Layer 4 of a small transformer language model trained on English Wikipedia (16 layers, counted from 0, width 64).
A neuron's activation on a vector x is SiLU(gate . x) times (in . x), where the dot is the dot product.

Input weights of the MLP neurons that the questions are about. A number n stands for n times 0.0043.
n16 gate: -7 24 19 -30 34 94 44 38 -36 -1 -19 -10 28 7 -17 -17 42 3 8 -35 0 -11 19 23 12 4 16 -10 -3 -34 8 10 22 -43 -14 17 -28 34 -9 -16 -19 -43 8 -17 -41 -24 -4 26 9 -37 42 -7 -16 5 -15 8 30 -43 18 2 -14 2 -4 -9
n20 gate: 39 -12 10 -25 -4 37 -20 11 -12 22 21 0 -4 5 -8 17 -19 -14 18 -58 27 1 0 32 11 -18 14 27 -10 -57 3 40 22 -43 21 6 30 1 43 -3 -3 -45 10 -23 -16 -24 37 50 -24 17 -3 -42 25 7 -20 -8 -11 -4 12 -61 4 20 43 11
n25 gate: -31 -7 9 -25 0 18 5 77 -16 11 18 0 -2 -1 -10 -19 -7 -10 18 -11 -6 3 1 14 53 -34 -40 -27 -43 -15 8 -2 -42 -10 4 -18 1 60 23 -4 9 15 -22 -33 -34 8 14 19 17 -20 -45 27 -8 38 -8 11 -23 25 33 -23 11 41 33 11
n39 gate: 42 19 -7 16 -23 3 -13 1 -33 -16 54 -17 -7 -26 12 -2 -9 -9 8 53 40 -24 45 49 -24 -34 -2 -15 18 -38 -23 42 7 43 -1 0 29 -10 5 5 21 -16 -13 -7 13 28 -27 -8 -52 25 -17 0 -29 -12 -8 16 29 -9 -18 -6 23 -4 -9 26
n42 gate: -9 -51 12 -21 7 -16 25 -8 18 -41 -2 -4 42 -15 1 22 -1 6 27 -16 -4 -11 -24 -29 8 51 17 -41 -18 -4 -12 -1 15 17 16 -1 10 2 30 -10 10 -5 1 -25 35 -18 -12 -16 24 -28 3 9 -59 -19 -18 -4 78 -19 8 11 49 -9 -4 18
n99 gate: 5 -4 -11 6 -13 14 3 -34 30 -8 -11 -18 31 -35 -22 -2 1 -35 17 10 46 23 -41 3 15 -9 -19 54 -27 -16 13 -21 -43 17 -30 35 8 -38 21 -17 22 41 -30 -25 -11 -33 -12 -19 -27 -28 -8 30 -5 38 -32 16 -29 22 -12 -34 24 33 17 34
n115 gate: 16 13 33 -42 10 -17 11 24 9 5 -28 -34 -2 6 27 33 13 -40 -39 -14 -5 23 4 3 43 10 24 -2 -26 26 11 11 10 -55 -33 9 18 -21 -7 -33 -42 -47 27 -43 45 -24 19 20 -6 -25 38 54 -22 34 -27 1 -30 17 17 -7 2 35 13 -12
n119 gate: -13 23 0 13 17 19 -7 -20 23 50 -4 -1 -66 -20 41 9 39 6 -18 12 -1 -5 -2 -5 -21 15 5 19 -1 42 -14 -10 6 -15 18 -61 -34 1 -26 -30 32 -19 29 -23 41 -9 52 13 -24 13 21 46 0 28 1 -3 2 -5 31 -20 -25 -3 19 21
n120 gate: 7 -6 18 30 -26 23 3 -31 -56 -4 -8 39 10 -9 19 -50 -20 -17 15 -12 -4 16 -4 -3 41 26 45 40 23 -16 -2 11 -33 -34 31 -33 28 3 -32 5 -27 27 -8 8 -11 8 -36 38 20 -42 -18 12 -34 37 -3 0 25 7 -5 -1 13 16 -5 -26
n126 gate: 22 4 -31 69 10 -16 -23 11 -23 -9 13 16 3 -13 -29 -14 20 12 15 3 -8 6 11 -28 -9 -29 10 -11 -1 -15 16 -17 2 16 15 27 26 4 45 18 7 5 7 -39 20 32 -46 14 -47 -13 -12 -34 45 -6 -8 -36 -17 39 35 38 41 19 15 -2
n149 gate: -6 -2 21 -13 -31 13 -20 -5 0 -17 59 -19 -30 -26 -2 15 13 40 11 26 3 -46 18 -13 -12 -28 9 -10 8 19 -35 26 61 8 16 -9 -14 -5 -11 21 52 -4 -38 29 10 -33 6 -35 37 -38 -30 -6 24 -26 22 9 -6 18 -13 7 17 1 -23 -43
n154 gate: 12 -39 -16 -24 -30 1 14 15 -3 -4 -4 11 -27 33 -71 0 18 15 6 18 11 -52 29 52 18 23 -11 -12 20 5 33 -28 1 3 -10 -20 23 2 32 42 -6 9 -13 -29 25 -45 42 37 20 -37 -22 1 13 42 8 -8 27 5 21 -48 -11 -7 -6 -17
n161 gate: -13 -1 -48 -14 -23 -12 -3 3 28 14 34 -19 -16 -8 -10 28 16 -11 13 -9 32 50 -43 1 46 22 28 15 -48 13 -48 -36 -30 -30 3 65 -2 9 41 -21 2 -8 8 -9 7 -4 3 7 -62 13 -26 1 1 -65 13 22 6 16 17 -2 7 -1 10 -9
n176 gate: -60 -66 -25 -17 6 -18 4 26 -13 47 -39 43 -38 -30 -16 -23 -6 39 17 40 -15 -7 -38 -7 15 -26 -11 -7 20 65 32 44 -3 9 -7 -15 -19 21 16 31 -9 5 -2 -31 34 -39 50 0 40 11 23 -50 -38 -37 -10 -16 -6 23 24 0 -2 4 29 10
n182 gate: -26 53 -21 -39 2 -5 17 13 -3 54 9 2 10 4 -46 25 -16 12 26 -12 -40 -33 -4 13 27 2 2 29 -16 6 10 -5 16 12 1 0 -13 -19 -17 22 30 60 -23 4 -22 -19 -11 -27 32 -15 18 -3 1 -7 13 -26 -23 -4 -3 30 -43 -19 17 14
n185 gate: 40 10 3 18 16 -3 20 27 -4 29 44 -30 -33 -6 -13 -1 29 33 -13 34 16 38 -20 14 10 -55 28 4 19 -25 -5 -13 -53 13 -19 19 23 -43 -1 8 -20 -5 -3 -3 -29 21 -9 -14 16 -30 -22 12 3 25 9 -21 22 -3 -2 5 -39 -2 -37 -57
n16 in: 22 -21 6 11 50 0 -41 -21 14 9 8 -16 5 -20 38 -43 -26 -8 -22 -32 -28 3 20 28 -22 -13 -36 36 7 33 30 -9 7 -1 -23 5 57 28 41 2 -49 -12 3 29 -13 -6 10 -53 -24 -19 -64 24 -33 19 4 -31 -23 48 -5 17 8 -11 -47 43
n20 in: 55 22 3 -1 23 4 -7 20 -7 -24 -4 3 -36 14 -6 -11 -4 -2 -4 23 13 -30 7 -46 -4 -45 -22 -10 32 19 5 14 -4 0 13 67 9 -28 -32 22 -25 28 -31 35 -10 -24 20 -14 18 -21 -36 -3 -33 50 -1 42 -29 15 -19 -28 -13 6 -18 -3
n25 in: -10 40 -25 22 -17 -10 11 -1 5 -23 -27 39 -15 34 23 2 -24 33 7 10 26 26 -11 37 -11 -9 -15 -52 -19 -54 0 19 -21 28 -11 -4 27 42 -31 12 -20 -19 2 19 8 35 13 -2 -8 -9 -23 39 -5 -25 12 15 4 48 -1 -8 -4 -19 6 40
n39 in: -2 9 8 16 -3 -28 15 -20 14 -3 1 4 -7 -3 -16 23 -4 57 16 -15 22 -50 12 23 -13 -8 30 -6 -29 20 45 1 20 -41 -47 -37 15 10 -8 -24 -9 -2 -31 27 -5 -29 -6 -29 -24 -5 -17 16 11 -3 48 -22 -2 -6 -43 14 31 -17 4 1
n42 in: -1 13 18 23 -23 -14 -19 11 29 -6 10 -16 -29 18 -11 -13 -19 -18 20 -16 12 6 6 -1 26 11 50 7 -48 -1 3 8 14 2 13 -15 30 -3 20 -43 20 -1 -11 12 -7 -29 7 25 -7 -3 -6 -32 -76 -57 -19 16 21 36 -33 28 36 35 4 22
n99 in: -32 -20 -12 -2 50 19 -5 -24 14 -18 20 12 -18 32 23 -37 27 12 -2 -9 -48 4 19 -20 -2 21 -36 -12 33 3 32 19 10 10 -8 -27 -14 35 12 8 10 -22 -22 3 -11 -28 -9 33 50 62 77 3 -21 13 11 -29 -27 15 -5 7 4 -42 27 11
n115 in: -4 -16 14 6 -12 -19 -17 -21 13 -52 -6 -27 -12 34 -2 62 42 2 -25 1 -9 2 43 35 -17 13 29 20 -11 21 -37 21 -33 -1 -27 6 31 -27 10 -57 16 -16 28 42 1 6 17 15 5 34 17 3 11 17 -10 0 4 24 13 -46 -27 1 -24 -13
n119 in: -12 29 -34 -1 -23 -57 -7 -15 26 -6 -18 40 -25 -4 -24 0 24 -27 31 19 -6 26 -7 31 37 -21 -28 10 23 2 -16 -9 19 14 -23 25 -24 11 13 30 17 -6 7 2 6 -31 -4 57 41 20 -15 58 -33 -4 7 22 -16 32 39 -31 23 -17 3 -18
n120 in: -16 15 23 16 -19 -2 30 13 1 13 0 -15 -42 -24 41 56 -19 7 -34 -14 1 7 -3 51 16 -11 9 -27 9 0 25 -16 36 8 3 -22 33 11 17 -28 42 -26 23 -20 -23 -15 0 2 -23 13 9 -24 14 14 40 -3 43 9 -28 50 -15 11 -28 19
n126 in: 9 -48 32 27 5 4 -24 -15 3 -45 52 -14 23 -13 -7 -28 11 4 -11 -2 -25 -7 -2 -22 -22 15 -10 1 33 21 -19 -10 -28 -30 -13 12 -11 -33 -29 0 -6 8 -28 39 35 -23 -27 11 20 17 20 24 -14 -26 -2 -46 18 0 5 -9 16 26 -15 49
n149 in: 20 4 -15 -2 -2 6 5 27 -5 17 11 14 -8 -19 12 20 -41 40 20 70 -5 34 46 -5 -6 -20 17 3 4 11 -37 56 2 -37 38 25 -40 38 -41 1 17 -5 -30 -7 -16 -9 15 -8 -13 34 -12 36 -20 -3 -34 -16 -20 22 -17 -49 -12 -33 -9 -32
n154 in: -9 5 41 41 -6 -32 24 -1 -3 -6 13 -32 3 -25 33 -23 -15 25 -16 -42 -16 24 7 -43 1 -32 -17 -4 -6 17 14 -35 6 -12 14 34 -15 19 23 -23 -36 -26 32 -15 -13 -29 4 -12 -12 -31 37 22 -20 6 29 25 6 -10 -35 -23 -22 1 4 58
n161 in: -25 42 15 -60 22 -17 -17 2 34 -21 6 -5 23 -7 17 43 -8 -21 -3 -2 44 -11 23 -13 28 30 40 -11 7 -2 6 -16 35 44 13 -47 7 -40 -20 -9 -3 -15 -4 -9 -17 25 -2 -23 3 -60 -34 7 -26 0 -4 14 -23 21 29 17 -17 -24 -7 19
n176 in: 15 15 -14 -10 17 4 21 45 -5 14 -14 14 27 -30 0 -9 20 -1 37 4 7 -30 -25 -64 -11 15 52 -41 -19 11 25 -38 0 -13 -41 -4 -35 -19 5 14 -13 -25 -30 -14 -25 28 30 -4 7 10 1 11 -47 -2 -6 -56 -6 64 -13 -4 25 -6 4 39
n182 in: 15 -1 2 4 -2 42 27 11 -20 6 1 -2 12 -1 -21 -2 -34 42 -7 -1 6 13 -39 11 40 -25 13 -13 61 -19 -17 7 33 31 13 1 1 -45 23 3 -52 -27 -12 -8 16 -24 23 -36 -19 18 6 32 10 -5 38 19 -4 -5 -19 -1 16 11 32 4
n185 in: -37 -31 14 37 17 -28 -18 -35 -8 -24 12 7 14 -40 -14 -14 -4 0 -8 21 -3 -6 30 10 29 37 -2 -15 -13 6 30 -16 15 2 -36 22 2 19 29 -33 -22 -3 -29 -40 44 4 28 47 47 -8 4 6 22 -16 17 -9 39 7 11 -5 29 -17 -7 -30

Each question shows a token from some text and the vector x that enters the MLP there. A number n stands for n times 0.078.

"n": 10 28 -3 9 -37 -20 19 17 0 -40 19 -6 18 -27 11 -25 -2 -6 -13 -8 6 21 -9 4 -16 49 5 -23 15 -30 -9 -20 12 -16 32 19 22 -52 9 33 4 1 -4 34 1 -19 -5 -10 38 46 15 11 27 -45 -1 -2 -25 -3 4 -13 -13 13 -19 -29
The most active neuron and its activation: n16, at about 0.6

"ff": 8 2 -24 1 11 -21 20 -1 -5 38 -31 8 18 -23 36 -23 2 -28 -9 11 -3 52 28 -30 -44 37 -19 13 -35 13 23 -27 -2 -20 12 -36 0 11 4 -8 -20 -2 8 17 21 -22 -5 -1 17 11 -27 -27 31 -4 8 3 4 -12 40 -19 -15 23 -2 -18
Which neuron lights up most? n182

"ch": 2 2 24 48 -4 -23 12 12 24 -10 4 -16 8 -40 -5 -12 14 -12 12 6 11 28 15 -4 -20 40 -36 -1 5 -21 13 -15 -1 -9 -11 1 11 11 19 3 -9 29 -22 -43 -34 12 -68 8 8 30 -3 -4 30 -13 -8 15 8 -38 1 -38 -10 -26 23 31
Which neuron lights up most? n99

" in": -13 9 -1 -3 -6 -1 -11 -3 -29 2 -28 9 18 15 17 -7 30 -21 -9 15 -21 1 16 -16 -18 8 3 11 5 20 2 -39 20 -1 -3 -28 -11 -18 11 2 -3 -34 -50 -7 9 30 23 6 30 36 22 -2 4 -25 40 55 -17 -30 -5 -30 -10 -27 2 0
Which neuron lights up most? n119

" it": -17 16 -6 -14 6 27 5 20 -21 -28 -31 -16 8 -24 26 -26 8 -12 -11 15 -16 -8 23 23 7 10 -5 0 -26 32 26 -18 8 -4 11 1 2 36 35 -8 -5 -21 -26 1 11 -19 19 -1 19 7 -32 0 -7 -32 -22 40 24 -23 -17 -25 -24 -1 -15 28
The most active neuron and its activation: n16, at about 5.6

"'s": -7 3 22 -7 -12 12 -21 1 5 17 -30 -27 -31 -21 3 2 32 -31 1 50 -27 11 5 14 -40 5 4 -1 -2 25 40 3 -22 1 25 7 5 11 22 -14 2 -19 -30 -9 19 3 -39 0 13 -8 -11 -17 -13 0 23 13 3 -42 -23 -5 5 -10 24 20
The most active neuron and its activation: n182, at about 0.36

"b": -8 39 21 -13 3 -24 1 -2 9 -9 -10 5 16 -30 6 -56 -11 10 -12 -1 1 -1 8 4 -31 19 -31 -18 -5 -4 16 -35 33 6 -16 -9 14 14 7 17 35 10 3 33 -13 20 -13 -4 -2 -25 27 -17 29 -71 -22 5 -12 23 -13 0 40 35 -10 5
The most active neuron and its activation: n126, at about 1.5

"c": -9 20 -8 -11 9 -12 36 13 13 13 -12 9 -14 -10 4 -20 -25 -14 -19 2 -23 14 52 -4 -22 -55 -12 31 8 -7 6 -32 7 6 26 -9 15 -24 -20 18 -22 8 14 -5 -7 -31 -13 -17 38 7 -9 -18 0 -57 39 30 0 -7 8 -4 -11 27 25 8
Which neuron lights up most? n182

"ic": 4 35 -15 4 23 -11 17 9 38 -19 -27 -5 -26 -4 -24 -35 12 7 -14 12 -2 0 54 -8 -32 -51 4 -23 17 -4 32 -21 -7 -17 4 16 -3 18 -24 31 -1 33 3 -23 4 24 19 -2 -4 28 28 -2 22 -21 -17 -9 -6 -12 26 -64 -14 -13 2 17
The three highest activations, in order: n119, n154, n176

"M": 11 25 -15 10 20 -8 -8 19 11 -4 -16 35 32 -7 -1 -16 -31 21 -17 -10 -21 4 26 8 -10 28 -33 -2 -5 24 22 -29 -28 -17 0 -20 -15 7 15 -21 27 -31 -9 2 4 -15 13 16 27 23 -6 -5 -12 -41 30 12 -7 -16 -36 -48 -17 11 21 20
Which neuron lights up most? n176

"ou": 7 20 4 -37 -3 -30 17 -13 34 -17 -37 -7 -10 22 0 -16 2 -36 -4 29 18 20 15 -6 13 33 6 -12 6 12 -6 -22 1 21 9 12 10 -29 6 5 28 -23 0 23 18 37 3 -22 -14 -24 -53 25 27 -37 -5 -12 -3 -24 10 -38 -17 22 -14 19
Which neuron lights up most? n161

"ing": 1 22 38 18 -14 -7 -8 -7 -14 36 11 18 -13 -26 -3 -23 16 -31 -23 20 8 1 0 -23 18 -23 -10 15 21 -13 41 -42 32 3 27 -2 11 18 5 12 -31 -8 -33 7 5 -22 39 -10 30 19 -10 -37 39 -7 -21 12 -8 -12 -22 -41 10 -6 -28 4
The three highest activations, in order: n20, n154, n115

" S": -4 16 -6 10 20 9 -6 5 19 11 -7 18 15 14 -2 4 -33 8 -28 20 -31 7 21 14 -16 25 -5 -24 3 4 1 -14 -50 -11 10 -24 -31 -6 12 0 1 -2 -25 8 18 -18 -3 30 9 12 -24 -28 18 -43 28 36 1 -5 -24 -30 -23 26 26 5
The most active neuron and its activation: n16, at about 0.48

"er": 15 3 3 -21 25 -49 17 -13 -4 -11 -4 -20 9 -45 -29 -25 8 20 -16 4 5 32 26 4 -19 24 -6 -11 15 2 4 40 27 -7 4 18 8 -17 -24 -24 11 20 -6 25 -29 18 14 4 18 25 -25 -32 25 -1 14 -18 6 -10 34 -33 -35 -29 29 14
Which two neurons fire most, strongest first? n42, n20

"p": 28 44 -38 10 -24 8 -6 -9 36 10 -3 -17 9 0 -23 -29 -38 5 -8 4 -3 27 32 3 -30 5 -39 4 28 -8 -2 -10 27 -11 13 -16 24 -3 15 -19 -2 -19 9 -17 -21 -12 -9 8 -2 -29 11 -7 4 -26 -11 36 -26 -6 43 -14 -9 30 12 -15
Which neuron lights up most? n176

" T": -15 27 6 27 21 15 -11 11 4 10 -21 -9 27 -6 19 -5 -49 7 -22 1 -22 -2 31 21 -29 34 -15 5 -4 11 -6 -36 -21 -28 19 -14 -14 1 11 -17 0 -4 -37 0 22 3 -11 47 36 -26 -8 1 -13 -20 24 0 13 2 -27 -1 -17 6 -8 4
Which two neurons fire most, strongest first? n120, n16

"ame": 27 16 -16 17 4 -7 -6 2 1 5 -10 -9 -15 -23 -7 31 2 -14 -1 36 -3 27 -2 0 -21 -10 -14 4 11 15 55 -37 25 10 30 17 4 22 10 17 -34 -24 -53 -33 -13 -19 2 3 -14 9 -23 -27 3 -58 -14 25 5 2 -4 -6 3 0 10 10
Which neuron lights up most? n176

"ul": 7 36 10 -24 3 -28 20 -18 28 -6 -10 14 13 -27 -5 -18 26 35 16 9 1 4 -4 -13 -12 0 -5 -24 14 -11 -5 -24 66 16 16 3 -8 -14 -21 -22 31 -17 -24 -10 -20 39 4 -8 -15 41 -16 -23 21 -31 -10 34 1 -38 -1 -15 -8 0 4 0
Which two neurons fire most, strongest first? n149, n39

" The": -5 1 -4 -20 -5 6 -5 21 11 5 -29 11 -24 -25 3 15 23 11 -59 10 -39 4 22 -5 -38 10 11 -11 27 25 10 4 -6 -10 4 5 8 13 21 -14 24 -15 -6 -3 42 13 -9 30 2 0 -36 -10 -36 -24 22 3 -12 -1 3 -5 -34 3 18 0
The three highest activations, in order: n115, n119, n182

"in": -35 -19 12 -11 25 -21 1 30 14 -32 0 2 13 12 13 -35 -28 -15 -21 -4 25 -3 1 -3 8 -10 -21 35 18 5 12 -23 20 -17 4 6 -4 13 -22 -10 22 -10 -38 0 6 40 19 15 32 56 -26 -43 -6 -20 28 7 -5 -4 -9 -40 1 4 -4 2
Which neuron lights up most? n20

"ed": 37 17 -1 -18 3 14 19 -30 -6 -5 0 -25 0 -32 21 1 -4 -10 -36 10 8 38 -1 13 -8 22 -12 11 -12 -47 30 -11 12 -14 4 1 1 -34 4 -5 -4 -10 -31 11 -16 1 3 -24 42 45 -10 -26 -7 -3 -4 27 35 37 -17 3 5 -11 -4 -1
Which two neurons fire most, strongest first? n185, n99

" ": 39 49 9 10 18 4 -14 10 13 -16 -30 -22 19 12 -4 -8 -18 -7 -27 -2 -34 26 25 2 8 0 -14 9 -19 34 -20 1 -30 -21 8 -18 -1 12 -10 2 0 2 -42 -28 -3 -8 -27 14 20 22 -12 -8 7 -23 37 22 -5 -7 -1 -27 -14 30 4 -14
Which two neurons fire most, strongest first? n115, n176

" g": 23 29 -1 6 2 -13 -16 10 19 3 -2 -10 11 -10 2 -11 -8 -9 -27 10 -32 -13 29 8 -1 -47 -9 1 -12 12 17 -21 7 -17 14 -23 12 8 25 -17 -5 -3 -34 39 4 -18 -55 26 24 -26 -22 -18 -17 -1 12 46 8 -2 -28 -13 -11 26 13 19
Which neuron lights up most? n39

"nt": 36 -2 7 -3 -31 -15 55 -29 17 5 12 37 15 -39 -16 -40 -18 -7 1 -10 -8 14 23 1 -34 10 -4 8 12 29 -5 -22 26 -21 14 8 -8 -23 2 25 -20 0 -26 -19 11 -3 -28 -6 12 34 -14 13 -2 -13 18 -15 12 -18 6 23 -53 19 10 7
Which two neurons fire most, strongest first? n182, n115

" H": 0 16 13 19 17 -7 -21 15 12 25 -32 4 35 -15 -2 -10 -32 -2 -16 11 -36 -19 26 15 -13 13 -7 -3 1 3 12 -34 -9 -18 -1 3 -14 7 15 -4 15 -31 -17 -8 16 -35 -32 41 44 7 -26 -2 8 -35 27 10 -6 3 2 -26 -28 8 19 16
Which neuron lights up most? n154

" s": -9 26 0 16 14 14 -8 13 9 19 -4 7 -4 1 7 0 -27 -14 -6 23 -38 2 22 9 -6 12 -2 -7 -18 11 7 6 -41 -12 20 -28 -21 0 13 -16 -20 -4 -36 26 9 -7 -11 13 11 12 -21 -26 -6 -36 23 59 -11 -9 -27 -19 -27 36 23 6
Which neuron lights up most? n25

"up": 8 16 -9 -37 9 -14 -2 -15 2 -17 -2 7 1 -3 -14 30 -13 4 6 10 9 39 50 18 -8 -7 11 -5 -16 9 9 -19 -14 -6 18 -21 -8 -25 15 25 1 -1 -35 -1 0 9 39 5 -31 42 -28 -18 21 -42 -9 11 6 8 7 -65 -32 15 32 -10
Which neuron lights up most? n161

"\"": 3 31 11 17 -5 4 -16 6 -10 -6 -18 -6 12 -36 36 12 14 -17 -38 21 -21 -1 15 18 8 20 12 12 -36 46 18 -25 4 17 23 -27 -11 1 19 -41 -32 -5 33 -16 -25 -27 15 -4 14 16 -36 -5 0 -3 -9 -8 28 -26 0 -5 1 -17 -15 10
The most active neuron and its activation: n115, at about 1.9

"e": 3 28 -10 17 9 3 -4 -42 13 -12 -56 -24 1 -21 -22 -4 -3 -23 -17 12 -24 34 -30 45 -14 17 -50 -4 -20 -22 38 19 5 5 30 2 18 -8 -14 6 31 -1 -12 2 -9 32 9 11 26 -2 9 13 21 -34 -8 9 5 -17 5 -11 -25 5 21 34
The most active neuron and its activation: n99, at about 0.78

"ir": -16 -10 25 -25 19 2 -10 -15 32 -43 -35 0 11 6 -18 -21 -4 -30 7 29 -1 23 -9 40 -56 -17 1 -9 7 8 31 -12 8 -17 39 11 14 0 1 14 23 -25 -38 -49 -10 20 -17 0 -2 21 -4 -3 -16 2 -5 31 1 -11 -15 -16 3 9 30 20
Which neuron lights up most? n99

"ec": -17 13 -6 -5 -6 -24 43 -8 1 32 -39 -19 26 -9 5 -34 -2 11 -5 0 -3 9 32 -9 -27 14 -23 25 -13 7 34 -26 25 -10 11 11 34 -13 -28 -21 5 9 7 -56 -5 5 -28 -22 22 15 -29 7 -21 -23 35 28 7 -2 -9 -35 5 26 19 -3
The most active neuron and its activation: n126, at about 0.33

"es": 15 17 11 9 -8 5 15 -20 17 25 36 -2 13 -9 -10 14 32 -5 -55 21 -6 1 7 -9 -5 43 -24 -16 -16 -21 33 -1 -16 2 17 -25 15 1 17 -10 -25 18 -43 -18 -29 25 5 -21 31 24 0 -14 6 -4 -25 -2 12 -12 11 -54 6 13 -28 10
Which two neurons fire most, strongest first? n185, n99

" w": 13 23 2 2 2 8 -6 -4 18 35 -19 -2 11 -14 21 -60 -10 -1 -5 4 -20 26 46 -3 -5 17 16 -25 -34 20 7 -11 -8 -2 11 -45 1 -16 21 3 -16 -36 -28 7 26 12 -44 8 19 -7 -5 8 -4 -32 19 15 -19 -20 -26 -4 -7 19 19 15
The most active neuron and its activation: n20, at about 0.5

"s": -18 54 25 51 7 15 19 -5 3 14 0 32 -1 21 -26 -29 -20 -10 -26 5 -40 -5 23 4 0 10 -5 -19 -15 -1 15 11 -36 -13 7 -29 16 -19 -6 7 -39 -3 -15 32 19 -13 -10 11 -4 18 -10 -36 -7 -19 10 22 7 -8 6 -25 -10 19 18 -10
The most active neuron and its activation: n161, at about 0.47

"ie": 9 23 -17 -19 3 -1 -4 -14 -13 -4 -22 -12 3 -1 1 22 29 -54 -30 27 -5 17 30 -17 -2 27 -8 10 -13 -5 16 -21 -20 22 30 11 5 54 2 -11 21 3 -40 -23 -18 -2 -20 16 25 33 3 -26 1 -18 7 -38 -13 2 10 -37 -28 15 14 17
The most active neuron and its activation: n99, at about 1.4

" N": 5 21 -21 11 6 -7 -8 15 3 9 -31 -4 48 -3 2 -2 -11 19 -22 1 4 -1 20 6 8 10 -12 -45 -11 12 11 -27 -22 -16 28 -6 -13 -11 16 -23 16 -20 -23 23 34 0 -29 27 20 -18 -16 -11 23 -48 16 27 -8 -7 -12 -34 -17 10 11 18
The three highest activations, in order: n25, n161, n99

"res": -10 21 2 25 16 2 6 10 30 17 -13 -7 14 1 -7 1 19 -20 -24 11 -2 23 48 33 -19 -7 -30 8 -27 -7 28 -20 -18 -5 16 -11 -11 -35 0 10 -20 -12 6 19 -6 40 24 -43 11 31 -28 -29 12 -17 -5 7 -11 -34 4 -35 48 -5 -39 12
The most active neuron and its activation: n182, at about 0.32

" se": 15 1 12 12 10 18 -20 6 -21 44 -9 -42 31 13 9 -15 21 -16 -2 -4 -45 9 18 15 -2 -8 -5 7 1 -5 -23 -14 -11 -10 23 -12 21 0 21 -27 -9 2 -20 2 1 9 7 23 22 26 -23 -19 -32 -57 7 28 3 -8 -26 -12 -50 10 -6 33
The most active neuron and its activation: n16, at about 1.5

"am": -1 6 -3 -12 15 -17 33 -24 53 -34 -20 -1 9 -34 7 32 -8 -11 37 -4 -28 12 11 1 -1 48 8 0 44 -8 3 -21 1 -4 11 -4 5 4 24 -37 -28 -3 -10 24 -22 17 -24 2 4 49 -25 -14 -5 -32 -13 1 15 -19 -32 -4 24 -11 -2 6
The three highest activations, in order: n42, n161, n20

"is": 14 10 -8 -3 12 23 40 -28 7 -43 -19 5 3 -14 -11 -14 15 -15 -24 -10 -7 21 55 27 9 8 -18 -24 18 26 26 17 -14 18 27 -10 -19 -15 10 1 -27 26 23 -1 -4 26 -24 -33 7 13 12 -35 0 -26 6 8 -33 -29 20 -40 -18 -7 14 -6
Which neuron lights up most? n42